Layer 8 of a small transformer language model trained on English Wikipedia (12 layers, counted from 0, width 128).
A neuron adds its activation times its output weights to the MLP's output. To switch it off is to set its activation to zero at one token and run the rest of the model.

Output weights of the MLP neurons that the questions are about. A number n stands for (n - 500) times 0.00066.
n16: 630 555 543 296 491 442 461 575 500 423 565 768 184 514 609 822 589 224 558 262 487 673 337 384 542 459 255 495 768 664 345 135 633 557 473 384 536 524 614 379 477 693 391 397 688 746 369 524 735 457 396 684 612 476 566 418 588 291 435 802 485 627 690 627 662 611 191 604 797 360 283 863 611 453 831 565 698 557 591 533 346 344 537 451 459 423 289 528 434 325 510 719 481 660 472 282 131 395 383 450 547 695 653 338 528 536 505 573 353 564 354 462 491 170 632 376 232 559 647 491 383 621 662 158 339 681 386 375
n19: 660 380 549 491 369 446 573 574 335 538 342 424 356 368 156 314 566 375 597 586 475 556 644 287 395 530 365 332 374 601 553 693 410 455 771 417 585 265 419 430 722 597 442 601 186 627 671 513 606 604 678 388 606 758 581 479 644 338 578 544 459 474 279 606 563 344 412 445 447 487 405 663 684 246 447 654 393 572 563 446 586 459 345 546 487 252 496 565 607 171 550 518 573 589 222 967 627 667 340 720 785 482 517 522 517 705 345 573 487 215 663 487 601 208 571 496 543 726 611 604 540 456 218 487 459 164 749 661
n23: 420 534 733 633 343 709 550 504 361 466 575 157 630 434 719 726 491 899 407 224 467 547 395 459 404 530 413 359 461 575 487 610 361 505 578 364 445 576 392 768 727 558 237 522 487 386 531 349 425 622 246 491 438 286 695 333 242 377 439 447 412 456 330 659 276 548 468 551 464 627 414 481 567 333 539 522 280 365 478 793 265 454 621 534 725 468 569 517 286 236 310 649 782 584 652 533 289 526 564 402 830 339 613 522 483 689 550 522 586 539 274 100 694 504 629 621 504 463 611 742 712 386 706 602 325 634 545 601
n26: 571 206 504 595 542 343 351 396 553 584 382 782 611 470 340 349 421 575 563 444 409 658 522 343 630 586 474 785 651 452 482 740 625 705 385 214 728 531 398 230 542 570 809 378 390 621 461 42 399 272 496 303 207 394 467 356 695 391 676 487 239 570 757 653 393 431 459 487 500 626 266 802 554 491 703 574 504 580 424 469 464 850 291 417 466 590 817 431 443 272 343 417 414 408 526 519 474 577 741 402 465 393 383 457 835 508 491 453 479 564 684 620 491 409 606 451 470 647 699 684 329 500 398 420 445 509 650 517
n43: 500 530 473 137 654 587 454 633 630 423 266 418 701 743 680 168 522 716 176 478 576 405 707 464 416 408 482 549 592 748 340 642 310 640 530 412 358 424 410 646 392 344 720 398 357 487 363 585 491 405 625 574 318 585 758 560 579 487 574 339 509 478 699 375 320 250 728 692 236 368 678 250 572 743 461 628 471 441 491 473 577 643 328 530 761 523 444 426 527 313 728 593 349 759 482 396 460 625 472 434 603 604 224 434 256 530 587 613 331 653 571 364 633 632 222 806 596 198 276 362 611 386 572 594 523 593 626 548
n49: 512 590 449 526 338 673 626 479 364 289 487 500 371 404 572 372 571 513 589 557 564 623 646 284 483 599 579 235 442 664 458 555 436 457 599 425 825 453 517 559 235 517 334 450 403 450 613 547 441 655 682 397 403 483 804 158 658 329 479 652 320 610 442 601 534 367 716 780 398 596 301 536 492 450 551 638 271 329 735 581 478 688 864 652 387 780 664 389 551 413 470 613 639 428 396 295 508 402 504 295 372 560 379 799 566 484 400 726 229 364 757 547 584 512 487 462 467 311 322 485 513 383 829 411 566 324 513 471
n50: 322 531 404 266 595 826 496 828 641 687 630 281 571 543 524 457 314 395 626 395 417 531 366 410 606 527 336 691 484 611 568 555 262 545 609 406 435 560 625 453 634 739 652 714 655 528 255 356 552 354 544 741 448 648 393 515 406 323 402 500 595 484 436 464 319 743 666 412 380 457 386 479 425 393 644 540 347 665 552 625 728 689 329 692 378 703 434 387 544 547 293 153 586 592 508 584 342 288 512 614 448 331 457 559 625 500 405 465 527 590 599 334 456 551 460 552 461 463 380 153 500 559 351 473 219 488 612 618
n70: 674 435 639 302 312 413 569 588 406 671 341 400 411 469 585 286 863 482 389 578 412 854 680 213 372 448 710 447 574 279 598 425 550 572 751 693 556 513 392 314 676 576 433 318 473 579 252 513 571 432 580 478 793 348 366 427 557 733 273 750 421 651 581 464 653 574 523 239 558 764 486 575 273 668 617 721 479 419 383 224 682 408 540 555 517 536 509 356 496 304 723 650 404 665 413 867 297 539 399 792 536 468 312 320 517 272 367 422 383 557 358 337 553 377 437 360 421 718 599 435 558 368 351 509 666 426 607 377
n125: 424 520 377 648 488 560 262 312 534 346 554 487 473 354 687 628 354 721 464 402 512 574 583 513 300 286 674 441 343 182 702 349 521 680 324 583 447 648 568 571 634 416 716 504 521 446 554 297 643 483 458 541 307 580 500 301 533 596 620 538 579 601 522 866 658 632 443 593 660 575 603 429 345 726 616 283 638 266 602 496 191 330 414 651 512 337 549 595 496 368 676 421 543 403 558 398 734 300 452 358 381 632 392 637 722 488 304 640 463 615 538 513 336 122 602 764 351 403 436 423 576 496 751 556 233 535 386 670
n212: 687 670 458 349 500 628 461 500 357 356 566 696 434 637 715 385 583 559 536 516 378 585 438 393 174 627 582 529 607 566 408 454 221 453 406 681 226 299 568 649 657 320 479 475 462 640 334 278 554 466 529 704 608 273 715 649 265 756 512 466 596 471 509 241 420 578 422 592 282 727 671 712 670 326 371 317 355 458 309 606 645 293 846 520 400 598 553 525 403 422 517 537 294 826 562 443 421 431 500 637 298 623 632 500 684 548 604 553 378 320 320 462 342 368 647 585 459 491 307 667 704 384 530 388 539 409 521 677
n231: 680 697 368 567 486 429 612 590 445 263 403 533 386 698 812 553 403 588 420 436 359 426 597 537 572 489 489 457 450 587 315 244 537 633 581 550 552 602 574 406 584 413 500 370 536 625 410 638 601 696 635 436 750 423 644 409 504 496 514 511 708 457 554 449 640 396 530 587 598 619 392 446 503 662 177 464 588 688 747 448 722 440 599 586 469 400 528 422 383 415 389 496 649 449 311 450 543 630 414 531 584 239 400 389 589 583 646 472 380 443 718 412 551 371 380 416 471 655 266 25 609 375 290 538 466 538 569 371
n235: 226 608 531 541 577 613 395 430 679 611 447 523 905 443 603 352 831 253 245 392 328 672 447 377 570 300 631 447 779 628 323 491 509 685 513 574 692 260 810 324 624 722 259 257 527 478 403 273 367 568 179 474 531 357 524 671 272 566 574 616 616 549 405 354 392 631 403 355 340 373 423 397 513 742 554 557 624 729 720 311 351 752 394 660 300 532 509 248 478 548 609 452 600 242 404 561 579 405 537 547 496 630 496 557 665 546 633 526 612 491 411 451 367 316 661 612 718 625 527 685 602 421 491 258 399 408 263 482
n269: 719 441 535 612 450 513 433 418 728 437 388 199 582 159 364 534 318 399 446 432 804 348 431 326 595 589 410 448 337 660 513 500 434 602 775 624 533 413 482 427 529 652 452 180 443 530 461 552 561 509 692 555 227 238 206 567 418 483 466 932 459 548 662 613 359 577 241 671 644 582 638 454 595 634 395 699 533 584 593 646 562 729 451 451 592 664 568 577 482 594 611 410 438 509 248 431 440 306 288 390 680 438 547 372 470 430 639 466 275 730 422 716 435 646 539 680 397 427 452 397 565 710 636 213 387 677 671 152
n284: 591 261 702 311 532 735 629 306 424 500 678 496 426 380 769 745 525 470 456 354 638 524 278 363 496 378 857 546 603 558 550 351 606 224 589 434 388 387 322 529 436 496 290 392 525 541 496 467 321 385 596 639 475 429 706 464 776 533 410 676 543 284 513 542 677 508 622 392 546 747 419 407 480 397 692 657 594 470 297 436 470 608 127 488 504 547 488 545 571 606 372 702 539 416 422 579 616 698 513 584 294 635 377 434 455 650 582 447 581 549 371 360 496 504 186 141 779 596 546 310 463 669 344 560 751 300 483 319
n293: 471 275 678 527 364 205 336 410 483 504 346 500 654 816 795 458 744 513 529 584 593 421 670 579 509 609 437 200 559 526 835 491 378 557 760 487 492 435 631 500 483 595 522 496 384 806 397 431 414 596 370 567 551 500 528 488 419 342 407 198 545 689 596 582 596 508 177 665 552 555 403 282 585 338 732 547 395 631 557 391 469 371 393 573 409 715 714 630 296 572 781 249 509 440 365 505 577 617 358 486 409 657 572 716 677 320 429 177 362 260 530 426 423 411 708 665 246 567 348 703 371 517 622 331 451 603 357 513
n295: 653 683 509 576 522 392 557 445 773 469 568 570 389 668 203 689 404 500 412 290 288 549 890 514 500 424 414 436 577 564 257 422 891 425 397 622 655 472 705 331 558 821 532 431 348 482 723 348 495 687 297 491 459 537 160 544 532 591 684 597 280 642 265 913 491 211 567 324 587 459 533 190 535 536 510 623 616 435 574 523 509 604 157 470 566 523 209 316 602 437 383 464 368 367 468 592 400 785 619 403 440 328 441 617 671 456 609 607 384 527 110 398 171 677 482 644 536 677 269 842 473 550 342 399 428 490 565 477

Each question names a token from some text and the token that comes next. It shows the activations a of the neurons there, in the order above. A number n stands for (n - 500) times 0.018.

Then comes g, the gradient of the next token's log-probability with respect to the MLP's output, scaled to length 1. A neuron's effect is roughly proportional to its activation times (output weights . g). A number n stands for (n - 500) times 0.00083.

" c", then "are"
a: 496 497 500 500 518 486 497 495 506 502 508 524 489 502 508 501
g: 536 536 474 458 519 562 543 509 431 560 377 367 300 678 436 653 459 564 667 276 461 435 412 637 435 302 382 559 706 354 425 346 561 601 435 585 516 517 414 500 495 434 588 409 609 334 383 579 415 637 368 586 594 642 508 583 644 488 493 422 456 786 553 617 181 228 608 600 637 321 496 486 573 472 317 574 486 423 781 504 542 594 633 635 411 342 521 405 518 344 394 502 414 525 534 446 430 427 560 488 558 575 453 342 554 609 494 409 465 557 540 585 459 570 494 706 444 562 521 578 545 528 561 416 559 545 536 367
Which neuron, switched off, lowers the next token's probability most? n43

"r", then "on"
a: 502 516 568 504 492 491 508 492 527 474 494 487 486 499 462 496
g: 358 522 534 546 573 427 693 516 531 441 481 515 495 471 652 435 508 704 507 261 344 445 334 300 557 383 427 703 503 508 614 407 382 565 507 500 612 345 481 469 581 488 494 523 485 406 486 591 617 379 501 613 381 613 392 331 370 532 620 370 658 490 374 523 419 533 582 586 443 288 389 515 402 613 435 435 678 561 560 635 465 459 674 587 427 355 240 687 329 614 493 494 591 320 273 595 476 641 417 462 686 588 386 753 615 423 652 436 438 474 398 478 464 548 535 593 442 460 559 571 604 653 489 476 611 449 618 558
Which neuron, switched off, lowers the next token's probability most? n23

"e", then "b"
a: 500 485 500 493 502 505 506 422 504 495 494 502 510 500 493 504
g: 290 527 511 512 647 705 512 598 587 426 705 710 359 421 507 329 482 364 483 620 529 473 485 432 499 389 438 613 638 629 462 654 428 382 538 512 452 514 614 498 279 533 470 427 371 481 557 452 684 629 648 446 463 638 492 379 667 701 471 487 512 431 607 518 483 397 408 476 476 439 315 519 438 519 719 310 472 496 360 495 264 502 405 427 473 699 477 391 628 532 610 483 515 469 512 169 329 679 527 520 509 694 593 505 529 577 570 585 437 344 551 535 373 479 597 576 503 450 391 484 591 382 298 446 506 582 503 665
Which neuron, switched off, lowers the next token's probability most? n70

"or", then "mer"
a: 402 503 493 497 497 500 499 508 501 501 498 498 499 508 496 501
g: 739 374 556 356 515 625 605 517 547 579 467 406 566 498 519 492 521 586 446 519 587 538 593 407 591 537 631 582 484 301 436 552 361 609 500 535 661 471 601 342 655 420 443 476 410 440 568 446 396 436 385 428 432 429 462 566 547 579 645 529 472 618 247 744 402 405 632 597 543 318 516 517 439 427 390 338 589 509 499 412 617 515 615 727 482 338 579 461 758 453 620 621 467 416 732 395 312 696 467 452 348 531 559 484 332 404 331 495 412 520 432 329 393 413 517 544 735 463 576 577 695 558 466 528 347 418 427 387
Which neuron, switched off, lowers the next token's probability most? n16

"ly", then " b"
a: 499 513 532 505 501 499 508 504 509 473 500 499 508 502 499 496
g: 457 436 586 577 619 380 398 345 621 335 717 393 532 456 548 399 418 475 522 643 545 616 581 444 723 425 495 759 551 385 449 491 535 457 657 604 482 317 514 442 395 572 664 591 328 329 752 717 413 577 486 647 597 546 467 424 480 570 469 383 533 610 489 550 558 407 372 374 523 490 311 450 343 506 419 337 303 495 428 441 595 529 384 427 509 559 381 553 612 724 486 523 511 393 461 320 590 694 451 434 633 560 510 510 353 374 542 384 428 538 646 485 569 655 519 307 612 399 429 448 486 631 611 362 481 567 643 508
Which neuron, switched off, raises the next token's probability most? n23

":", then "2"
a: 504 501 492 502 506 502 493 497 494 500 504 502 501 337 495 500
g: 604 417 338 370 426 392 495 583 615 340 472 666 484 419 595 378 540 608 380 564 491 457 456 344 485 476 289 440 517 406 545 611 407 406 573 706 520 573 475 403 660 616 453 519 424 560 544 349 497 335 385 632 415 704 469 380 455 414 687 532 482 525 664 423 582 481 514 506 451 486 479 483 407 417 547 525 593 288 448 295 561 601 412 582 578 706 570 354 326 769 605 836 605 338 267 511 530 479 431 466 486 522 497 633 406 473 412 661 444 436 622 400 381 471 515 531 573 732 572 465 515 598 617 533 541 457 630 456
Which neuron, switched off, raises the next token's probability most? n284

" m", then "our"
a: 503 507 497 499 497 501 501 501 496 499 514 507 491 499 514 508
g: 294 613 481 365 496 710 360 466 571 224 618 542 771 408 296 435 703 524 457 493 582 663 463 281 390 622 561 581 462 624 536 692 539 504 458 448 478 421 527 455 562 490 616 745 385 485 514 608 675 456 594 643 580 508 552 524 443 260 612 469 394 675 504 565 458 564 401 594 469 542 477 534 324 295 471 470 553 469 435 567 674 538 287 739 457 602 523 530 415 547 568 490 507 543 624 446 425 462 460 388 405 577 380 474 456 527 405 585 436 528 370 490 623 367 588 534 525 317 521 279 440 426 573 501 353 451 566 478
Which neuron, switched off, raises the next token's probability most? n231

" he", then "ad"
a: 504 502 500 494 492 496 503 500 501 374 501 498 449 498 492 498
g: 391 573 531 448 641 576 456 404 461 607 385 510 342 249 422 612 351 346 597 495 557 487 344 323 444 483 623 579 570 392 497 602 461 499 563 455 540 490 510 672 456 516 564 522 365 531 337 336 543 443 409 453 463 610 518 857 520 666 449 620 425 348 452 652 579 638 482 466 528 598 565 432 408 576 607 516 565 265 448 358 543 401 552 269 694 387 440 535 299 412 567 509 567 450 593 582 473 430 587 672 572 537 736 554 448 484 390 483 476 364 555 265 516 582 757 424 441 560 668 505 468 471 402 572 500 590 473 670
Which neuron, switched off, raises the next token's probability most? n212

"b", then "l"
a: 506 495 504 500 503 510 506 500 495 512 500 494 501 500 489 501
g: 254 605 542 678 624 249 399 526 313 513 296 489 714 449 493 483 552 294 680 519 558 502 477 350 629 520 572 661 463 494 492 541 475 458 382 659 647 646 634 663 414 466 527 502 237 393 617 476 438 590 515 617 435 435 482 563 508 284 572 582 555 526 568 418 413 518 502 441 357 650 376 552 402 554 328 527 502 689 525 444 343 507 476 574 525 547 287 467 538 500 423 482 518 557 430 239 454 540 660 355 581 426 625 549 638 517 689 436 446 467 492 544 428 430 480 541 627 536 551 458 369 369 531 503 487 807 510 548
Which neuron, switched off, raises the next token's probability most? n235

" s", then "w"
a: 502 496 492 502 511 494 498 428 489 468 510 500 499 501 499 498
g: 408 357 561 618 596 567 373 326 586 604 635 404 510 603 448 509 477 657 545 557 556 604 638 680 710 359 457 598 704 371 431 462 591 368 520 495 409 616 465 605 507 344 585 375 428 530 569 393 477 608 496 587 571 508 558 458 413 418 470 501 380 339 322 343 614 484 499 294 492 263 653 528 494 425 412 412 452 264 391 552 571 518 436 494 533 515 616 319 650 613 400 708 381 474 723 527 672 712 311 585 519 401 356 513 645 566 428 486 407 574 504 551 290 393 460 577 455 635 458 454 437 563 453 481 442 618 521 665
Which neuron, switched off, lowers the next token's probability most? n70

"at", then "ing"
a: 501 494 434 500 579 501 498 506 497 515 492 502 501 493 498 497
g: 405 298 584 481 504 624 479 325 455 671 671 634 481 511 536 613 691 505 464 624 559 500 374 659 468 444 367 533 522 448 462 515 468 454 475 395 463 465 494 485 358 516 404 411 588 723 344 471 385 662 616 498 325 444 509 683 622 672 319 568 506 327 403 401 350 529 450 611 496 501 445 481 613 340 426 852 486 251 603 601 411 522 549 445 615 669 534 559 481 488 603 581 408 595 517 386 682 411 537 445 476 578 283 439 504 413 492 514 400 497 442 338 485 506 328 694 530 445 451 552 589 475 518 641 741 467 524 346
Which neuron, switched off, lowers the next token's probability most? n43

"un", then " con"
a: 497 515 490 495 499 500 499 499 506 488 502 499 512 501 495 431
g: 420 380 483 518 351 582 563 330 251 444 521 478 625 546 549 435 541 602 645 472 596 385 322 430 495 486 461 478 502 630 577 392 540 616 399 419 467 336 519 589 596 239 442 482 602 568 317 664 520 456 516 502 602 438 558 628 588 488 410 631 509 300 421 410 419 766 499 466 556 548 472 433 437 423 444 402 469 488 388 553 397 443 291 511 704 537 515 603 505 576 674 577 515 587 719 599 500 472 544 490 631 378 769 600 594 629 636 447 387 348 380 488 674 411 366 425 562 302 724 397 458 475 681 534 345 503 602 467
Which neuron, switched off, lowers the next token's probability most? n295

"m", then "."
a: 495 506 505 502 507 497 491 500 500 498 503 496 504 489 500 493
g: 479 494 360 300 475 417 393 629 547 429 439 686 492 431 707 510 419 786 594 575 387 586 613 446 678 486 295 483 477 529 596 578 514 550 455 444 532 426 446 417 447 587 339 499 279 553 515 597 471 365 504 469 562 598 471 534 418 415 435 496 492 589 394 449 754 614 363 551 402 450 428 742 578 501 513 717 439 485 417 696 384 570 434 381 772 643 651 576 449 453 551 616 501 464 341 584 381 570 220 522 542 504 478 504 426 678 423 566 315 418 489 590 554 491 621 340 499 470 456 390 428 565 322 687 566 404 513 470
Which neuron, switched off, lowers the next token's probability most? n19

" he", then " re"
a: 512 508 496 491 499 497 503 500 501 480 502 501 485 493 503 497
g: 728 324 532 568 468 558 393 430 571 418 616 428 600 775 500 497 533 643 408 535 460 451 472 499 452 484 395 387 360 537 531 506 529 622 336 577 436 445 469 393 472 289 547 284 513 568 497 514 469 459 473 555 589 435 560 245 509 321 464 377 537 491 454 432 442 596 613 575 457 492 428 499 403 518 446 731 504 614 416 556 545 563 420 574 280 437 577 551 532 615 515 515 596 503 664 779 614 475 496 282 467 351 324 493 624 554 633 428 606 571 498 647 539 446 393 571 628 344 260 550 574 754 669 552 602 412 517 254
Which neuron, switched off, raises the next token's probability most? n16

" ", then "3"
a: 497 504 509 494 494 473 495 510 501 492 501 498 499 449 501 496
g: 486 732 501 396 757 407 448 553 379 791 520 478 454 469 397 385 524 472 541 519 491 500 489 527 500 531 539 462 478 560 552 594 563 565 530 618 499 337 831 472 395 538 403 430 258 368 573 587 488 563 482 326 593 534 521 552 453 493 694 454 455 567 396 479 502 426 425 611 381 460 687 527 481 662 675 593 604 719 462 518 602 454 455 261 503 559 426 418 495 310 580 786 472 343 435 503 603 451 445 495 660 627 458 538 457 352 539 350 407 535 538 549 517 632 350 326 518 407 370 496 254 388 465 594 429 610 449 409
Which neuron, switched off, lowers the next token's probability most? n284

" R", then "an"
a: 510 491 503 499 500 499 496 542 512 511 676 503 528 498 501 505
g: 585 469 589 434 584 351 630 427 459 392 492 327 676 419 677 642 534 489 584 498 587 297 646 452 443 507 332 452 504 514 544 764 485 353 572 340 545 593 627 350 566 350 377 471 537 324 601 334 537 381 453 398 540 583 473 546 601 603 583 567 617 493 416 604 656 393 383 677 554 401 610 387 489 491 508 573 218 429 627 375 445 517 366 467 613 515 551 442 348 541 574 490 534 486 539 449 672 605 548 486 626 672 411 639 218 393 486 558 391 470 450 523 745 429 367 406 509 551 623 440 384 527 593 564 468 345 451 680
Which neuron, switched off, raises the next token's probability most? n231

"b", then "ed"
a: 503 497 500 501 500 536 511 502 491 504 500 495 506 499 590 491
g: 571 472 526 421 574 462 323 497 390 594 300 440 643 474 401 653 382 481 589 607 394 471 384 482 509 412 523 507 687 486 717 637 319 550 524 565 373 362 604 301 791 590 647 397 402 449 393 434 546 652 257 561 651 561 459 469 642 442 376 287 630 381 564 470 431 505 458 557 427 451 355 476 570 466 382 665 488 531 481 588 571 508 623 381 669 562 471 608 542 413 470 663 547 401 433 740 580 586 332 773 565 594 544 393 484 382 410 550 463 437 458 466 436 512 280 579 578 427 443 487 559 317 558 497 521 553 514 635
Which neuron, switched off, lowers the next token's probability most? n293

" ", then "5"
a: 499 502 504 494 497 493 494 508 509 497 495 493 500 485 498 509
g: 583 742 394 552 617 501 468 561 511 793 498 576 547 573 443 307 494 443 592 467 408 472 545 380 598 396 271 509 421 566 355 490 597 382 428 419 608 212 640 426 414 407 457 345 340 471 466 426 596 567 368 366 460 418 436 559 533 643 504 585 472 567 549 572 418 502 555 583 494 527 364 573 632 675 536 606 565 474 459 549 613 433 516 329 602 464 530 670 336 575 520 570 452 673 522 522 424 423 673 346 730 474 551 522 639 491 591 396 426 453 378 514 597 656 626 511 518 553 421 495 363 92 585 591 519 469 469 361
Which neuron, switched off, lowers the next token's probability most? n284

" ", then "20"
a: 493 506 502 580 494 502 497 506 500 488 518 498 504 492 488 500
g: 453 520 402 376 381 579 277 611 452 402 532 411 613 568 551 515 658 586 486 587 435 529 774 514 526 548 447 701 359 523 504 342 464 598 489 564 538 444 510 429 515 746 523 508 495 656 275 492 631 656 433 623 659 431 506 491 362 823 412 545 477 481 223 500 347 588 582 340 409 247 477 512 496 461 410 534 572 273 580 469 479 474 593 647 564 374 555 254 463 599 392 537 568 466 704 404 478 379 592 437 501 465 440 358 590 544 511 513 645 434 552 417 519 280 438 457 541 529 610 500 569 433 658 434 560 482 512 591
Which neuron, switched off, raises the next token's probability most? n26

";", then " D"
a: 500 499 490 506 494 492 506 502 479 496 533 497 494 502 490 500
g: 573 431 522 422 271 571 668 500 569 512 445 490 472 372 556 637 422 552 333 464 510 586 645 598 280 451 481 596 717 472 520 446 307 525 421 567 449 493 469 631 522 475 562 620 569 461 404 556 373 293 448 556 383 426 561 413 403 973 693 665 406 396 611 643 419 463 341 520 402 474 577 404 455 486 436 535 496 552 425 586 576 504 299 378 431 540 547 396 564 189 523 354 629 537 545 612 400 529 561 464 397 653 527 498 626 398 558 479 555 540 500 629 442 498 437 504 384 642 504 456 578 715 392 589 501 560 360 565
Which neuron, switched off, raises the next token's probability most? n125

"ut", then " se"
a: 501 502 490 501 479 506 501 515 512 506 500 501 510 498 493 446
g: 515 646 467 384 469 595 558 474 568 249 467 529 523 548 330 444 294 552 576 459 406 591 253 566 684 462 344 252 503 610 517 478 541 521 463 387 505 728 632 388 427 316 560 448 487 410 517 464 517 364 497 468 446 438 442 488 642 409 489 548 462 603 716 482 634 639 458 280 603 530 510 553 422 560 159 602 590 616 557 276 549 477 386 501 508 394 591 497 459 695 471 473 706 559 552 487 420 541 648 563 404 459 523 449 619 694 646 350 627 452 578 627 543 383 599 538 365 381 395 468 631 438 522 589 523 409 617 587
Which neuron, switched off, lowers the next token's probability most? n295

"ing", then "er"
a: 500 487 500 506 506 498 499 508 510 505 514 709 512 497 495 503
g: 384 397 320 436 633 597 392 572 513 717 354 592 587 692 411 500 461 627 272 449 374 599 377 444 482 677 643 545 447 552 656 463 628 620 659 514 489 417 665 361 277 600 410 501 716 517 476 580 396 373 625 558 526 497 525 401 466 479 526 542 451 731 473 349 547 667 622 639 453 352 416 496 592 426 651 477 354 480 489 532 483 682 607 630 392 509 571 242 570 358 507 537 518 392 489 431 407 583 469 446 339 371 404 666 421 478 400 321 623 608 450 507 537 566 658 411 390 568 423 414 593 481 511 611 467 496 346 409
Which neuron, switched off, lowers the next token's probability most? n235

" M", then "it"
a: 500 501 503 500 494 495 504 512 501 512 479 506 495 496 511 492
g: 483 462 499 572 527 656 686 256 607 663 628 530 652 431 554 424 465 537 536 624 274 500 531 540 630 520 525 542 504 483 510 551 490 670 498 510 544 445 567 431 526 421 557 714 659 609 456 322 471 415 381 651 586 549 505 330 428 587 302 296 433 564 329 426 278 556 494 347 397 604 480 438 479 487 412 478 372 469 423 637 234 447 566 537 535 626 644 701 636 407 525 436 406 380 399 498 357 383 589 623 382 605 610 592 500 475 598 483 523 626 424 491 530 562 500 372 408 361 706 514 627 416 454 531 289 338 718 512
Which neuron, switched off, lowers the next token's probability most? n231

"h", then "ort"
a: 506 502 501 502 501 495 498 506 496 504 503 501 498 547 513 499
g: 476 559 310 379 414 653 377 644 486 600 541 526 541 465 492 575 577 463 565 686 481 358 565 423 575 589 370 436 411 556 648 652 432 507 387 484 549 513 445 450 449 615 498 449 687 521 380 417 332 393 362 396 458 440 558 501 441 356 528 394 586 691 527 347 315 532 677 556 432 630 298 355 631 262 469 511 543 436 498 463 395 473 448 473 652 657 285 650 606 500 651 471 524 484 700 315 584 761 466 443 477 464 601 470 652 341 505 524 566 461 457 571 385 470 740 536 467 632 516 635 543 646 630 442 340 299 435 564
Which neuron, switched off, raises the next token's probability most? n284

" the", then " e"
a: 494 501 497 497 503 512 505 498 509 503 487 506 498 500 468 497
g: 418 594 435 436 409 364 555 346 639 281 583 352 441 626 377 428 364 722 513 384 623 368 579 537 535 490 557 354 477 623 570 492 427 525 632 449 505 596 506 648 548 532 666 605 291 535 345 466 774 467 415 531 517 514 469 520 673 368 546 470 457 695 499 504 601 276 594 564 518 465 489 419 561 414 450 610 465 416 499 423 581 353 615 478 398 387 659 497 347 563 433 540 504 528 387 543 436 618 527 510 398 453 624 389 565 684 619 563 498 458 637 614 601 394 373 369 560 161 455 477 508 521 461 366 780 485 697 455
Which neuron, switched off, lowers the next token's probability most? n49

" t", then "ur"
a: 499 496 491 502 504 499 506 509 468 502 496 497 498 501 501 505
g: 659 380 470 527 510 485 341 540 327 438 396 319 566 630 471 569 427 371 575 474 566 547 674 543 331 759 317 402 472 536 589 518 604 385 592 554 513 542 631 489 526 385 582 378 425 600 457 413 406 530 458 667 602 226 589 680 557 303 481 369 521 533 553 590 422 449 525 720 560 508 511 420 641 293 462 472 489 427 354 340 624 454 616 518 528 298 528 646 367 617 587 508 634 529 576 557 481 497 511 559 401 367 566 550 455 511 645 637 460 437 476 508 632 435 480 413 311 312 306 483 510 734 473 481 535 431 584 764
Which neuron, switched off, lowers the next token's probability most? n125

" S", then "ir"
a: 514 501 498 509 559 506 500 523 498 417 500 502 502 487 419 502
g: 490 663 459 697 528 227 504 670 427 586 365 521 607 615 389 423 681 569 415 630 416 483 452 331 585 526 310 524 739 426 624 438 464 331 496 573 489 591 410 221 565 434 550 527 295 327 616 709 449 490 674 456 719 584 567 499 531 426 467 449 499 502 403 559 575 533 511 549 592 340 344 459 402 473 493 538 504 414 458 646 320 673 425 390 481 485 537 298 597 596 427 546 459 331 547 582 372 399 653 626 398 490 540 514 612 438 432 539 427 512 381 613 561 490 719 393 522 377 481 380 586 590 495 532 422 553 695 537
Which neuron, switched off, lowers the next token's probability most? n212

"an", then "'"
a: 511 495 501 490 488 497 501 499 498 481 510 501 505 504 512 511
g: 442 360 503 480 335 352 463 640 554 464 377 469 365 560 484 425 383 414 508 468 581 670 561 279 498 450 536 665 398 424 471 419 516 579 587 400 590 570 597 528 526 579 403 474 661 416 424 452 445 342 591 468 720 768 380 586 484 291 611 524 556 731 313 488 570 337 673 626 725 312 484 568 583 538 688 479 505 330 393 363 487 562 360 534 586 538 710 647 377 450 420 491 553 576 545 659 621 431 377 677 554 378 419 562 370 408 557 455 468 405 613 364 498 555 429 350 526 571 321 655 446 553 488 507 474 590 595 522
Which neuron, switched off, lowers the next token's probability most? n212

"it", then "s"
a: 500 493 502 508 440 500 479 502 502 502 514 491 516 523 485 478
g: 455 456 521 482 515 454 588 631 693 479 508 609 635 480 685 456 585 505 369 562 245 441 439 582 471 472 358 434 516 237 592 404 293 561 579 421 487 367 519 452 527 375 463 436 414 553 604 620 551 607 473 617 443 686 426 454 479 672 495 261 659 583 532 434 505 410 505 455 424 440 509 532 337 597 698 539 535 527 635 534 504 471 536 802 447 479 417 283 516 498 460 452 472 520 589 304 719 407 500 518 608 351 210 559 640 609 446 680 345 490 467 520 538 667 318 506 570 443 619 593 386 508 386 379 533 601 627 429
Which neuron, switched off, raises the next token's probability most? n43

"ing", then " th"
a: 506 497 501 508 508 490 500 509 504 502 511 500 497 374 508 508
g: 319 444 303 651 464 352 556 398 466 535 322 598 690 450 490 581 475 391 521 580 323 531 593 508 375 468 528 358 470 464 563 327 461 521 568 613 390 430 819 464 329 622 650 536 354 273 373 529 709 695 494 632 627 478 381 550 657 458 584 558 372 413 478 362 745 474 425 401 551 397 536 478 489 473 475 536 536 421 436 692 596 289 469 550 710 513 465 605 467 536 556 576 599 524 568 420 493 544 419 600 501 377 285 653 424 484 671 614 545 330 517 347 578 357 613 416 469 488 525 631 435 571 498 528 600 451 552 502
Which neuron, switched off, lowers the next token's probability most? n284

" T", then "h"
a: 487 487 503 502 509 498 506 499 478 506 517 501 502 496 491 502
g: 421 461 484 518 569 646 654 501 541 587 489 235 316 475 466 714 555 254 639 591 528 508 482 507 529 435 291 569 430 590 334 512 520 453 529 668 577 543 477 723 465 528 450 505 475 563 517 379 492 545 416 520 480 516 507 480 609 549 261 612 447 511 585 171 390 586 472 652 355 406 460 538 585 470 517 517 492 584 418 502 491 518 527 631 437 422 521 523 728 545 529 364 604 515 321 447 253 492 362 527 691 470 255 366 591 474 722 562 625 679 375 610 398 569 437 645 526 523 357 610 609 639 446 513 481 372 450 396
Which neuron, switched off, lowers the next token's probability most? n125

"et", then "ers"
a: 502 505 500 498 445 510 507 518 461 497 500 504 501 489 498 501
g: 338 527 461 544 415 439 516 554 471 307 451 693 474 771 611 553 346 501 388 459 577 666 558 463 523 582 483 442 575 557 663 533 426 634 488 366 469 426 527 226 509 575 313 511 576 500 474 551 357 567 503 635 477 780 521 467 559 598 573 309 532 489 700 555 375 397 379 528 305 438 594 530 558 590 595 565 590 330 529 522 546 547 381 632 456 556 244 390 459 369 478 374 574 671 422 399 382 631 588 623 291 406 394 400 694 494 549 492 578 395 225 494 525 561 614 532 460 455 640 620 561 400 446 445 459 512 538 641
Which neuron, switched off, raises the next token's probability most? n43